Layer 2 of a small transformer language model trained on English Wikipedia (8 layers, counted from 0, width 128). Numbers have three digits each and are written without spaces.
In attention head 2, each number of a token's query or key is one row of weights dot the token's vector x. A token spreads its attention over itself and the tokens before it by the softmax of 0.177 times query dot key.
The model reads these tokens: " |" " Democratic" " |" " Dan" " O" "'" "D" "ow" "d" " |" " " "74" "," "91" "6" " |" " " "1" "." "1" " |\n" "|" " " " |" " Democratic" " |" " Ak" "iny" "emi" " Ag" "bed" "e"

Query weights of the head. A number n stands for (n - 500) times 0.0011.
q0: 568494446301433520294485475457342552544591577407525735424472474467507442658503387610524601479389520462621391799392500520606450494365613665281577539392547503538582597585515436613394538402704536367413500465738517514615580541355540537630560674493155516355428313534541544344694566395455553485470446467401562469619311835280459578351603402601570338425579425580422773628397657655601353395529
q1: 616549479323439542607426552434318563697734469554577648313651512473648255533409412520529672394534482355654406673404542494669404394463623525272534477652596418723528576584640443560397705447650380576537402357783446461703531579441613557594429546561112480430576485529504471326522519207520682544536549384451535395455256496459453553453503496588535429309714414334332552684303540640645362435511
q2: 502507576547450404526534508591503658424485300524550500487580513411475492413574604455563528479561470533521607670464534506500607498552489540477471479592390422531417438473579402301479595497470514520565448502478604465513262492627411592393355402584533481618452681503599480556327541491469547668478433418639592485399569393521425581458533478570445562457453587254548345426449487463383505406215
q3: 417491582570394667497451419615514590500701246631817435410461585391766349647292387421459386397486429168617490475382441443390436500300497601445330582633614376576511529464643409580597483645540609408564563494568785392483399697461453613670352463442649484453470598612483388524503618411558500616352572518667424571543589456538450587535550482586430551362642422297468508454508575615445237446475
q4: 715446424506542611561654357569375419494349570425203528534633431399451353399483451568545587469302518589448653577430605535470364503593482401526575608469474718646548497595618526610408620392465424541430525345683273541636528439326393410441558500512390483615435473416414556321509481436433644552603453544441497370474527714497579411541481500462488343550558579514590405375441580360534552522587
q5: 474449377489533598296431493541525411490493669286484597426420376500548585701483391633483422555496476526522374431504446524586422609373573673388484752320604528503630596597526552695430397462541504322282547468500510538539753557449490459644594557416344542383334265550507587475898568582513372266513570606401444486686535847346494366503567504396603458608591460794457818470574594527590394622731
q6: 467389484526597684532447548533623442438426547500570353563441595507613490509397426500333283539516400429376578130580388561360454622541309460623379487455602540430538533494510485592737332612336510575456569618490572516343487483512479432613507560412837582485587607512369475541563466639574316366473599679569286566512617398574488451645400623414537541608552407650616517364619509430491509530664
q7: 625481555485555550466601485589498558619414533411414486365493459543454522495420558417498490517377507518603493441672475401489502442376634463510549695417540423601467490553515588505383486395472497385438460381456427474548698546382426556566473466564427460491406342554455618442684390491440465492573592475395497422601464681427572405472502565415486463548496505671426573545560443377518507577648
q8: 459558568503541425788379587448545562527623404713620329496504585493563443480431526378433497429652439370507568341562490554443555410606359400572407277645440324551437397410453520411664569604453438692740471572466537490469360430611579523442409454449687481469679720424507412530243456366612550641412603418620428578317473010649450571575410529633407588363487464281445260549447402569481593418447
q9: 415500471610419367355574571570614458400350480464336431785402533633307716385742622420539465623547559705392559551507490450434645490609416497666552442483312582280500402361347486378445451445245600403480535678221611541390415334650442476302561522465765445654408543485600514652320448722373433428491289476519644569450695440550436472494532452507466623598266688537618439457569445379447575452362
q10: 433564616474446301353486591495459467495465498441587594444474439519416617574551591498550538442516392460692420729546425513654580495459614560502481437481338450540541463502484455342350602458546562447445449414358550623479468519541608619417463489603393469381458466534729669507470601505490375511531415480397623485444421437394549624372528446532507507544456611401361444563503389490498623479379
q11: 422484533592551698604377426497652585475621387619735369511372584492726466540283394510359280496553363276432475134574347433303373606416346482696340564538614411459567485461469386599706343753377658576589463566400688460304454563528479528652537563417858578440568619527428475563536527529657397500415637591579277612476660321630470533677434638489461638452557283535483532420621486434400450546629
q12: 418413466587508464306510518570461500483257563412343494629485543704252620403692500487551610610497608691369613628500539544532577489683388460477648315400451491345497583445412557338451367454348491419412505591413529610545550341607477451360624532596525473538506431457334590548395409671442420321569377503428624421551459604530527465597415457432594457580508675654553510503458387497425597506405
q13: 444470525470511552667484448506509479703564517584669412403438564509628340557275375459391527478562533436559373258600520475507411391455572447423531525511650330614477528548503582677560434497535408616548530424457438462661819591406503506601562522464487395343556362506316559380663535430663579392478719533486377482563386500540574467613373487575468470411596423637373655672467467578568387563739
q14: 466476489653553455490604257616616449391379312509364481588465420479422567349516614589616449472441473575438553399687564352271497531540500526666469729490352592584467419497468565403383406500358532536478545338335384384395390464490370438433452494437673388703372500434619586529464464563409595796558577494591496537397785478568552533515488525419337506541377649458607201330696487249281751634472
q15: 417518523563497457437570535411535261419250712481323413733404520699328604401628523444446410571372581745450544408601444511364549503610476456669606401341399654348574486524343600430568431490428507524510546562256402659399677374474517400449599543452742503531612346456344588628354342690500366284597539609373457439503599573566675491616423500443550443694336597736555466520595330408490656626642
q16: 446470540488452616512535376520457663428710486588623477462560414388756382573488447595457500629525479331629389522371422449443415466348458565422355497609726337393559503454529378559621491589673664485563429544616575308534295575425582503648475560536417638441473600521434383471608633465540406708395538411615500581675539536546342503472610583615444506436598264356523710578466542585488297478519
q17: 454477536450589572430477337500588690358587454543642563439491446381531631445525682442484552683545334500524497560585453452347591619439493588413335647536562413505503473411556421273526419577472632497505432566636577277374247497528461508595322492586570599606560613559534339575503444487497408755454630495568506520636604438353373592495592616476449583561492382379525408472727483397374584491404
q18: 555323372520534616366655550456591447510279648365330422510517534545315524395576577591477460568319445623459542452554553440398467623540460458564528585441545731476610665555433513458470358461507472507303528422514295506543618383547573362546530464425559592657536294486435624457630373674355401342682510687378406467649553627467557390557589535286580427650479553835658507475671542361531670628698
q19: 591541408504607414772491486380461328603422594406401608533511533592402529438470490615511637417716552717428435417638563651653400402647551429577646385372310622622474464568474629628448566432482316734572488418443204706581705365444520361296782654435485442385523432402442614385448448512581655405568547524277511317297406455468630368522277456562470410479478586648398538583416417450589608580630
q20: 603473447464536697531523474554393366495473543381436522407603430452579382495444414542484500460323523450497508452508476455514340584480533438525488664428640704635607535655595480614470523465495489583390521391609467523575610503388458473637518523475419521526494409514387578451651478539483502431610575625380470412493447737516598452568512572364567422582652420624529520393469593414597490610667
q21: 432469523584574490734531377553641469500426387622548321637450585645517402324407617317448399493493439644404568279689467382279474403580449429698481482484446530490392356503478591430615348534296599715668517500236404507367511459500440493390457500531846436554591578496350541632241367562568550579525655524463398425338610290707604500658310594522433608509329546517555299513698292387396617598507
q22: 482732571511629389329337580460565477382752507497680518402376382350638650841489554462500379438795500437469385321508403578620576539282558782470311667507489390476423324450480559540506492566516476278542412719393711419325563698550304762708415507470417420280336538516756392666674580483546306422399445371689488693500571484511384591424592520528394583490469479533359574432500567691560362512348
q23: 422497554541535603616352456417569375363623419670683386494439553386602393485455473469388354478519460339490515295494394495295448616484313482565387529588545548448593510497579406500680506694585500677642490565466512479340317477494527521644402458500761597545672763453460353530301536442584480550413623561592334552438651315660449578602455529516446577419557351356523316438548485438357497487577
q24: 467588570427500463784436696397497385702643598600686408343520481569626363571400443387348474432618510418554339328480453533629461348516531408529503231623576529479525507558434557585622565532593417745634467503393419600503648553484667554529513550484507542270696580442439519489436444360661432387488582531400455503359269260682580559536382538551544509406587374472374564687367358678589434517635
q25: 558579526448447400595606639432474448573370500450437484482529488530445491531388434430516420264409480508741435509569511512641587388520669414648572450487311544587500452605454592492446663425437431584500514339413435663468704555410550511469424490489509405406578317580652759485444488335537495475566491554285470531383469424483672515388472452545409484510338602533318462527535430399616644536468
q26: 443531600553540373585410468550565631489637400672612437509485581394556506598434461463461471389742472374586543366509558615446620532558391525477338452606461289492366428380451503447577526664509479520602476616506571386497348506560425556554411437417658487548532715447534326530434534402613503585365578366692421674459601225465366591534466561669388591427505508357416427511541440572435408458413
q27: 602393436293572772625494417446382379573527559497565477386653485511643234391392456519383620569296441438460497540468420462508342530489476411472572475487720644559629577658684421691593426500585452726490500369743347503578567443403725456566572551605366659432665432468239549323570417431609593492569658642288444242544282666546593497594446556386630412509704260633563550537426528520620517544679
q28: 497445575588410482533620510559497536386415364557390363649624530568375439265550516429541500500303500476503672657359525465304563506643358405622500353650418594428497534480479405397594607494425616532576473521436500557441180392528541494362377421532728509684652665522529433556171490538382568718532382442497585574379626365608532631479509520639478536466360595259600244432546404426369603415326
q29: 441561582598399255500482494593581610559500441460474554548512461614381605548610492448592486503580483585694483562610519436704654399514603564497476468611377280492346527503403567279313563506443509328548471487253604559561515562576367569398494425607446350505475471518601633594463610492516440556563449338515647602404477378430542570421459485500395545448343605340350462538469427492354536530361
q30: 569614546461426326575471566511455571494577357582465556537537568500446522347590585449614636515595512516485535716449565539542635417609490480412585393623382434486452423370513468403454653483500512471654426580542506491545289456576514560316427455515416459608487639473654372508296554426467618695428331308580680503381474361527411572441497435636426571364481631235470354587344465517425534367250
q31: 403579518538500170388497660443609614580509459447462548661425473556360737553675640494604494526712534593545388610519539503625697426491570571494503390533282402389402457361366531357349585451473530286512505663349584537525490510638543527329461443450411404569400432483742444617484534539441491469450389357585649684512547356436408500341605421556411584522295658473420510557483484527509585437318

Key weights of the head. A number n stands for (n - 500) times 0.00094.
k0: 496512514535368656448569430450627666432454294275564793369251379518625505663364763543714604200759709396527679638474644482305609569651745584435383536382454441644351320648413483279464275538391354598444572276509543284395704700492383308299602516517618376721462438331538619433662652596617617425505487589636127560331693537211575492457325505617466432470464622429577358208438619401382325789500
k1: 477489586551388496378493411512373513529286352678397677517333259456693343591444765515549579353745771415427685625496686434495475442392762634496356483465532411531374426460442358206638296500439434594714758474441553381513382549452540423265679440735482462618368679441426537367656589574578602532311452721642316603392886451184716440477323251578415446409630657589621404282321529349414339761565
k2: 402500512631524355447477390536443352351301538587462533656452493451525393450534537604343426630397428505557370452550425334548448328339533649485508579586483406527683625588469489463512523572491599503680505596369471399506414431547460648578677577590417405438343662565361622569454334597443590382432512668648580535436704685473473371470447386690594495472583351489500619475361622520497466500497
k3: 607523433425403546541266322550118748372457583573418553415611386293658372600514489537292485492642731476362493435538581497459425726400650598441212419489660345394324616562437449364589608696629449658680338591597416496508254504465532460632508627731316575241370542612493430548573556434490658661591380573483383507368452520515480453657527789457428438536435268615364459486643617479486471407627
k4: 420613560519526431468565600373503621472414512418407369427490481840528410525403598303585494405507481421503616660526518524315639500639505293592615324539528522459510424467456448338505440386487564537405527339507763450394810439443659512478490354456810544706528435461503422577513490441541474390539460429540417553524431388218500620544414470411580442541485617368613347669622362515688488540418
k5: 537695497388364568576539653360689636554554426250515653405471379533420707622500550547837623385619594445508652516556628661422584681781626415437378594407419577518219376434437539542448433531442366512337440223599512562476662654398397277371427375398696529696517294238695484490566669493729453534602620364407304484557488382392381643449557658376481515631387679538548318364648449390395443715537
k6: 632464425353490552639407648445404613635665608631483309481605568584357496514500315354511598650478471574388454369577534617416518585572353337506537504466489595443399523328508535665548601521653481425429336543563429696570515520407591486547333507275470717394642359551568303519546512284412424575700459357230656421646183388706550565590654827352423413560377425619384500617695378569534686186549
k7: 564620571532420397546457622486546442635439527346474505437609437584340545580519461458675491497556551423518508636494446583531449537560667422578492524600458553452306545354530469481375531453473458554465481401553517601512560457361489508432418353523647460722525401321607475577311592528708422516595515321413458565421472308474391662416570431398639561575495735572532406500531449402516445503470
k8: 598245441479516500530341415620253386504528484847500362631517561421549312462476314389180412721409488539427384323381428444601486402249305525467520444563549435396617583441562443549590588467597558446723549782463397591623152347616666618624517587653249543224573769790384508460525487444242587568413400715432650467468454576738687379596542425513447454332581255516429606532477508596611601255543
k9: 406572517594733454475607389554718455262594628387630378572608682419352563391512438711398407638212050616704333429541346503580415425427211468479696629538520547526831681635466567723329722555457560368338338540385376389431615439635344719716430500452368451441478446594484544521424319518477350456450597448656589452577311798668386475441445453576586619507559263336504713619455668701504547386395
k10: 428416441616423443535586392607700373556331385436398578572471468506536542494503558719513397553323472418603517473494448358528478369623650648503481550597472503558466551618424522547460531522446467514585596513406427382561473629514409472523594433613494308484431477551486695500523354635569523531388393605490539590530659607581417392354515341709630511604476570461433453291318585473408412730411
k11: 698386457322426443520284647546203573680682616664393345496686609445419416512611284328434633633467599596298413368464587550513409616448404363511343488549594449382362600250602473558579632504643462492485266653683397653625328401409651477595312453464323781423539435569508290514532509339407471639755458366256698397588245432816518554610724815312438423545485508689410570569672386542485608237554
k12: 444548484584721551494666455500700522307617509290696437487523440597356567405418592517573526579438136577644365539564476444448524464446267472615630615560525720647695543578473481595392525581547463343340500402448447559513667514542248555421520460390463315471486386482553557550519588565524287296387440481592547472533427605500488600439402447517463535622555464392491681445451585655545515567362
k13: 579563515464412644561391529456235582573565464530594573268576287396565386679551435342525592431741719395391629598439557547554592665472561424503319249557620514392276441382586435514573511600604444507543583465700545830546292523544650336381323360538507653403662630450552360463521816428480398661556427430345389399422409244611577640468615574264418464534484520596394372446585423470513538504697
k14: 543651671496496237477480672452461314432433597386436214668646598669496424359691370360379300651333421525480458449426267443643464479581388320635550314677526530404541708466500399663554607455334646387450275542408519628457528186544674630739480441530621631549513500491462462666220213565482430483594552309548609583540275435659371576553635504460701620594472576485514475767437352651641548287310
k15: 439469487523681613589639555485586512605645464336574276416626568685322560401533319409533504575314164603539470646442405522454552489592325276598743472496657683450578532493614616774424607384569528432239442476600504617477613558511504541561276438296512595433638367514515386580474549428396333483505476293269702424669073512714409569398638556332541585580426536452442639701627318595648630328373
k16: 570417523389338568510439639624222559617527519688462749432458611388593543534451464616592696262719703430415500475497705486398327519312644617479366641552380320468426611416474470328506308577554627591548454494601537372445331588484490470398535525581388449525451524527419486467605529537538683467651429588463565449317793420368534444719512608439304371405622494540568444252651601346384490450624
k17: 600356539497469331592438681638466263691581594587565589693417603486494588580561413454497567622514626506251447396490490377555421334470578700512478614443248477515413636376454516490464319507412581483606410719240288526514422547360351620550675600430331472567456497504364570535338350596481585416673528629419733540417707493602457364518597454563484432389494620623566581359474543394263542300424
k18: 571679523503554415570564689368633434611617532378433305507511465782350579558609480409714562493536391583486554500524438629348480481755441359660654511500476600545452428458478627673423528372442471398339419444436558690455670422274497463445433450289717579569598359331602463536459460439622388556606522232379493554609342360476462587506559558298463459644468760433458413510599347365503660396407
k19: 404511757529500520238740563347571454593369393489700345444453503586433354443504516275561385547267399477547617682388469510590729489553270236395687280527504656443500393475618456528616496312556591383324836455536621589546711482785702524472399234403599496556849663505488561337617596515366303424349547539566491419747320417700605681335530250384691557489451639361616379691319277657636468483449
k20: 576570473521475363494505604385479597609482545483326418403540467633413550497509535390654530478571592539388633584497574582364536595680632301563511475469564471475332409354478468413537452441509487562391485369598639574479607464303628398467445345432725553648507337342541420614565548462607459559577481315395430533589341288360516630475543632327553517633453676639534424557550343442591488506528
k21: 537445646509599348509430572525172424578586640590500300532764541519355361421614214298361429738317369520454413582419412415724466450266367271663624322583625573337624661352608418748507690452696598443455441669539413752522346371517654697631350424522421663411606523676496382550347335441285332562554445413325905439576209524948480608516692500329560638546516412530425607807403321682592607185500
k22: 449320391385110613634217444605778468639540398602479973543354585318434868527544443759536362580609729513519361265574513504841458632450661705251249707461358367563353433343631309482345395469481336563589454533575351433583250579721355341554631492536284513675485430377536676559545534504602773470517771574508442374526527588375371475492611543691544592401387392818359700504500757513405235739566
k23: 534396326408459424603374504552182581593528551741369363603586581500546370456500289380325482553428518571327493459393583461544500463387434425506486511459571486412504538397581518511630464393657465475554415666588327554537331437465665574612399612399381739300500619616407324491593422344272642654607432600294734446524279547722573405617648707382450383398450390655408560667745428531565719237519
k24: 571331390446414627483509419529294557637513432763372462431507472367535413397490384485448530486466641494493562524433522492577419500317580500485491503465597403466457438456610542436651573422633479562571717600703415549614220561541635397421330386631420537354576636630451332316661660417320557727431410546255615385602556387749742491530641392451381552376540428645394504541474434497553613469717
k25: 460497484534442579517559476535544410640291389441378406538620399591516382530595519436466250514281647472667520551420314448471573472599668303494577237503778519476418407587556648631591762264448469591546605581565565480574538539412695458523262315615615488418522527555454415554310479462562446601382397415470469546605361458708491366273503385552735643488464509420453373614416346481553397607534
k26: 539316425451426560532337447650394430517520471752689549562525527361597453535500416494240458608450579506364308245489497436588556468309386656369425532536480503455601623454504517487558451517474548486737500718375370592539288519735540588545539679603229567319496738696425572524524526481315642447538449682578562414407497556666522375538465591489446407297567237463444576483500603520484473395507
k27: 609396526551493419528534654400263653690523493554218390455328510627459350554403568209699687283693623514332753736504725603338533500574624341660562384471538462486333338343566485387638376466619488596413571468725623630457582538230650289319424398416700547635576393474481377406603608455446401597567354417266520523437519256413762580560539557354470439534514760620555419511556289392518586329592
k28: 474428540581656340411603377623357443445368579634423262601620657643523299264508465537213391558235271582554373483508416347359368279311431394630717483580676430548824609659419477554553592422525606492567399617430492409451475457496605760667516601575378448327338566780306524563528243489298529491466412534597745631504484658581518345603406445567512467392688330306538689664385452592629593341421
k29: 413559536627483446475608468649548308445279491491681594448632380346551546447554572651421352600319423448709321435453348323644431450381540619467450545659564482491628656489580488624459606524414490494690495452377463466576365470610494564454564483611378350394473644550420627576420417701608429486374523551601493534500690653567355520311511313709549540579529527437482606417345562458506376693468
k30: 398475549557547485383553302551516424340384523576540597634397551460573405463443539635377434539490435497590410442510464430603521371290460662470553548571424421538719572621480448412518444549437563491620600605373438352519464443637385685584683576605388379480360666567380596438494350612392616432323523704723497534395697704411489387503376280736521497385615367421541589452321661566488424588484
k31: 387491572541522568466557321597775346387507513403634669571490532329490606483513559744439385553381380450706383350548349497649503472480404718390535605506385451544682560655486546605422585533386514447535517528323363337490489475661311598513587570577393360432459607512440704424383406618601534485322623616749447470461662648531374466441421312730572537509516385314487556384321717516363330680451

The vector x that enters this layer's attention at each token. A number n stands for (n - 500) times 0.019.
0 " |": 502491513512507500501503509509509497517499497458503491494493503505497487506498463496465485497492517503501499492507500509490517497492487499500513495503499496485505495501498496508502503501481499506505980511501513500482495499488500509499504509499578489509493479501494498496485500506514509526443502499512422508499493516500519505510490452501492492498493495499497498500505500504499498496499
1 " Democratic": 491520519540462504488503520485502523521487495451515500472516516507471477495494516529467476510501474493504508477540503491507492518487527479515523497501499521484488506495494510538500512494500502500488925509509505504478500488504441514507489476518552520501512479500487500477523512477487469495450506510492444483517503508482493493481489398466517539498503513538491505502502508474484517512503
2 " |": 480498509527489504506511501498504500504487501505515495506500492499505495497492463503458486497494497504495520484498495515497494504500484490509509494498498492484503502521520490495502499504479520500526937502495505505476495499517492502497493493511600477502500484500481497481490502514505495481424516508524422502507500496489521496513462433487506516501510498510512500501500486486491496512510
3 " Dan": 479488494498497501489540521471501507506484537429513503501503482504477519494492504524489492504471489504478501495504477471496514512491510505494502501495498526466511503516523502541502495524505529498474884513495492505476508506485478476496490513514558472492485481500486488479510499551502465511441497511454454495525506518471504477489521424477501506517514525524519498504500502476495531509537
4 " O": 476507492503534503494518485511487491499487508418519487508531465503485500467495561510474492505479498500487473511468481473487495516498526498473480495497507514479486502508516506466501484497517501488526871526514512498505500525518510494500491500494516496472496505500497507456497512596490481503434507512449473492496498580509518476500499441482514465508490521537530507500510466479512531509511
5 "'": 495480503507475518508511491497509517498471477451506493505486494502492492524491494480471494501472520506499516520479512509491545507496530498501505486481503532514505503550505528504501501489525511492473898511501510514494494501495476491512497532505528488473502466500491521463503493495475457492419507518479445497514507520463530490485509409516503497495507495539503499497513492489476476495514
6 "D": 492481505487486503505501495472505512509488460412507494522499491496505503495493526501498501511471490493492520510472474487492536504498521495467506518494497514535498505528510500498502488500450538496525867495493482506474504504510485522503494504519510465499484466500483506503518496590511501509423512514473458513511506532483498489473495402477504513508516491540519493502502516474511501497513
7 "ow": 489501497525508505480523490501489502486480446426524499484506480506504497500498487507483493486477473493484532530479500485499536528499454513517502503484501547496527503543502469511502477498504509463434859503504518497503498502549477523487510505502523542480508534500506516478514531524497500482427491507495453498495505500503502512517519399494505508494498510541517494498496474494487484514497
8 "d": 469489503543502500501514466486496493492490456411504487521501503501494480492501491527485502503474466501497547519498487507477522503497510510482514503486496500510499509553510488500499492491471523509469862496498495514475504503510478520503511489505519480495477486500482511495529511568514504495436526510506451511512504534494497503488501402493509531500520507524518504504491524488491504492507
9 " |": 484489503542502505501500494502503500502491504503514495508495493496507495503490469500454482497498495497501519491489489514494488501505483493509507490504499484486497501539521489488503494511480511506526839495484502507486499501521510494494494490508612476501503502500489499480487500516516498478421513511525414503502499483485521496515460436496510516501511490505513496501499491489502496516514
10 " ": 480504507537480501496510498514514510507490509463505490498498485504509497492493526503459487502478495503532499506484491479487481506442510498481502504515502517488493503570521495469500496501493510478540836489442508496490496514503498546506480487510524460501490505501495498475496493524492483478443507513512458501494499564496507488504488407489507494500508489497515506497513500485497516513508
11 "74": 488500497565492503487519494495494499516500475438501501477527504518493498470497525508486506492481480484513492502495478450494486498486573500544516515492503502499511502557484475508499489508485525525490823483509537496496487513523512528503488476514519480487482463500495497493509489488523509506410489502477443491487498529522528500522507407478511565500511498517471506498490502495489519521505
12 ",": 496508485501480504490515492497485488481513491490505508492491475493520499493491468504466492502490523492503529501473474480514477505497499498519506511505499508507486502580532488532502483499497520493526823496516505505495497504513493499505489499511528448494493463500494495488499503498496521482434516511504416490496500530496519491492502425498510486502520493507520500496494506499541477514510
13 "91": 484492501557474506504526499489501497504474454431502501489527498508505476467491527508492509489471479495508505499478488445495496494489572496536507505500504522506519504561492502506499495496468528533482812501516521497504497524526502526503490493510521478491478457500484505495500497499509516510437491500479445491491500492518519490515503422478511574495516496522492502498482506497508494518514
14 "6": 489503497529533495501516513497496481506483492436511512502522474498499500496496501474475517514488483494492506514496504462503493493484570503521528500486502519505493503552506477498498481520484529503513789506470517502508498507495487540508490479514516461486497486500494499507507493493534512501408512505488429497481498497486532497521527406484506568503480474520492505497497491499494485520516
15 " |": 486489502535505506504497494502505501500489505503513497509496494497508498503489474503454479497499492496501522488492487512494489502504486493512505489505499484485497502545521489489503494512479509507526781492483499507487501501522508494492495491509613480502505504500488500478483500514518497476432512512521409502500498476487524496517458455497509518503511491500513498500495492490505495517514
16 " ": 482508509536484500498505496514516512502488512462505490497498483505511492496493534507459484501477495503534500501487489481488482507438517496481497504518502520489494503577519495470500496500489508478544774486441505495492499513506497548504480486510521462501493509501496502475494491517490480473457505514515455501492498560499509490503488421488508495503505485496514506497506500487504515515509
17 "1": 480505487526507500513522497500501497509470480436513506508523492503504493483486505489473497510486487501503489521498485467502507488484567501507517495484501516513495504554506482488497480518482533505503776515475506515510497510508495527508494483511528484482491478500485504515512497493552513491418514506492427507486493490480526482509503426490504575502488495533514508506497503492511495517503
18 ".": 484505501527477512501507491475489494494501489478506496485503485485502477524487477491455509485498498486517539499476488518495476505494515503506503501489502482516514503593512513536501489492501504479514750504506529504478520505508507497516503510513521494470510482501487511451495487499485484500435504511478431477500498524504509492507488445504505506503511485502484509506497490507512485522507
19 "1": 480503487526506500512521496500501497509470481436513508510522491504504494481486507488475494510488486502504489522500484466503506488484568501506515495484501515511494504555505480488497482520480532504503758515472506516510498510508494525508494486511528488482489478500485505516512498494552512490422513505492425507485493490480527482510503434490505575502486499534515509508497505492512496517503
20 " |\n": 487474491515501504495487523495501483504502513491508478504512503500506493505496483487422486507493483496500504487473475486499479498494454501523508476519504513492501509549505490505504494518490502482508739521480507518504485493524533511517490497511530488476515522501496505484505502504476482479446497516485430493492497471519516492524511465470520519501499463504506494502505500506511514492509
21 "|": 492482503506511501515509488497511535506499478500508490510502501481514499490495560508464484502503478495511509472529496501492491501496491492529507500513502470531496499542502503489502492529485506487526723498500508497480495497523494496499489487510591470503504520500499514439509503526480481496457499510517408490504500438497507484522485490469506495498496480521495492495503509484467520514512
22 " ": 485509506537487501497501496515517514499488517461504492496499482504511493493492535506458480502477492505534504497491489480489484507438523497483496504517501518485494503582518494468499499503492505481546724483441503496492500513508493549506477489512524470501493508501496504478496492515488475471470506513514451500488497555500508489506488435487507495503505484497514507497503504486507518516511
23 " |": 488486500529506506503496495503506500499487510502513499509495496497509502501488476503455477498501488496501526486492487509494490503504489494514502488504499485480499503551521488489503495513480508509527719490481497508488501500523506495493495495511614488502504500500485500479480501512520494474448512512517406501496498472489524496519457476502508519503510493500514499500492494489504494516514
24 " Democratic": 501510506538471505483490515484502528512487504448512502472518527509465481493489541541473471512505460490516514480547493480506491523494542482538519485505499521489484507522491511537500512502491497507470698498499501508484502485514445509511487469520567540502523497500491504486530505469494464488479503516482427479504501490482486496483489443473522554499499504533481506500499518469487520515502
25 " |": 486490501527503506506497496500506502497487511503514500509499492497510501501488474501454481499502487499500530484494490506495492503503493493514498487502498488481499503551520488494503493510478515510527701489484494507486500499528507500492494494513610492504505498500481498478481502510513496477455513512522405498497499471487528493520453485498507523504510493498510500502492493488504495516514
26 " Ak": 491486470449526512484565516489499520478449508413515489516472472535519509454496515534484484496474495505502491508454508468476500506505498503491494481532499566502516507542492515514502478496503495511467684498505528498519510511503507477494500508498485472502522481500495511465485515566461498458488499512478457506504511508486502477533482512501510515502488502532538508499505490496514487501517
27 "iny": 500474487488521497488538502479511480475476492423509502482499481515501522491500466505500509504509494498494527506483499480485516504500495510542538511500496524520531504559497511491500479514511513471409679508510472490504523509508500486521511483503496512503515491500495499468530503500469492496475508519500428488513510457514510483537523468481516518497510490496529488495504510498442483496514
28 "emi": 501466466558526503498533520499521518498501472429502473521501511492501518472500515505484501502506465515511556494477472508506494508472491510539521510501499516516538506546497516516501498504446532470421662522527511517507493498519480509515511465491533498507505458500480501474504503494481466470475467504485434496508508476499504491489496471516506555500510520530489510504483514499478494497517
29 " Ag": 472496488445496519494504492486505506485480470405511516515509500520479539458494526524470468507483480520520491499465493470477487517515478490483511502503504525518501503518530485495500484498467523487497657505472503488480510521516497489490503527509517521493484528500490507472474515629506507476475527518470471479520497559495473477515464492517521519504488485533532506517512498485531463498511
30 "bed": 499489461534500506482527495505510529484465494438508501496500526508501496478490508543481526493493476520491500493482505501477473505513479506502500509496505513532541506576494480514499492518502488477441641499504522501503527491525483479523505517500544460477485472500494499458537503487513504495449506503502422505515497491483484506528494487489504530497506493527505512507510513498448495514521
31 "e": 487474479518534504487544465518514501503496490422514491520507521497484512489504472518508499491504482503518537502482485504485513508487510514516494514495496472472505505583521481513499485495520519485409661463496515521523512493498468494486508487497525493481499493500487501455505500520478482486489502512486435512523514516522511499521502477529493505504478498495516498499496505499463491506516

Token 25 " |".
Which token does it look at most? 20 " |\n"

Token 17 "1".
Which two tokens does it look at most, in order? 1 " Democratic", 3 " Dan"

Token 28 "emi".
Which token does it look at most, and with what share of its attention? 28 "emi", with about 30%

Token 24 " Democratic".
Which token does it look at most? 24 " Democratic"

Token 9 " |".
Which token does it look at most, and with what share of its attention? 4 " O", with about 30%

Token 6 "D".
Which token does it look at most? 3 " Dan"

Token 31 "e".
Which token does it look at most, and with what share of its attention? 24 " Democratic", with about 30%

Token 23 " |".
Which token does it look at most, and with what share of its attention? 20 " |\n", with about 100%

Token 5 "'".
Which token does it look at most, and with what share of its attention? 3 " Dan", with about 40%

Token 4 " O".
Which token does it look at most? 3 " Dan"

Token 15 " |".
Which token does it look at most, and with what share of its attention? 4 " O", with about 30%

Token 29 " Ag".
Which token does it look at most? 28 "emi"

Token 22 " ".
Which token does it look at most? 3 " Dan"

Token 21 "|".
Which token does it look at most? 20 " |\n"

Token 20 " |\n".
Which token does it look at most, and with what share of its attention? 20 " |\n", with about 80%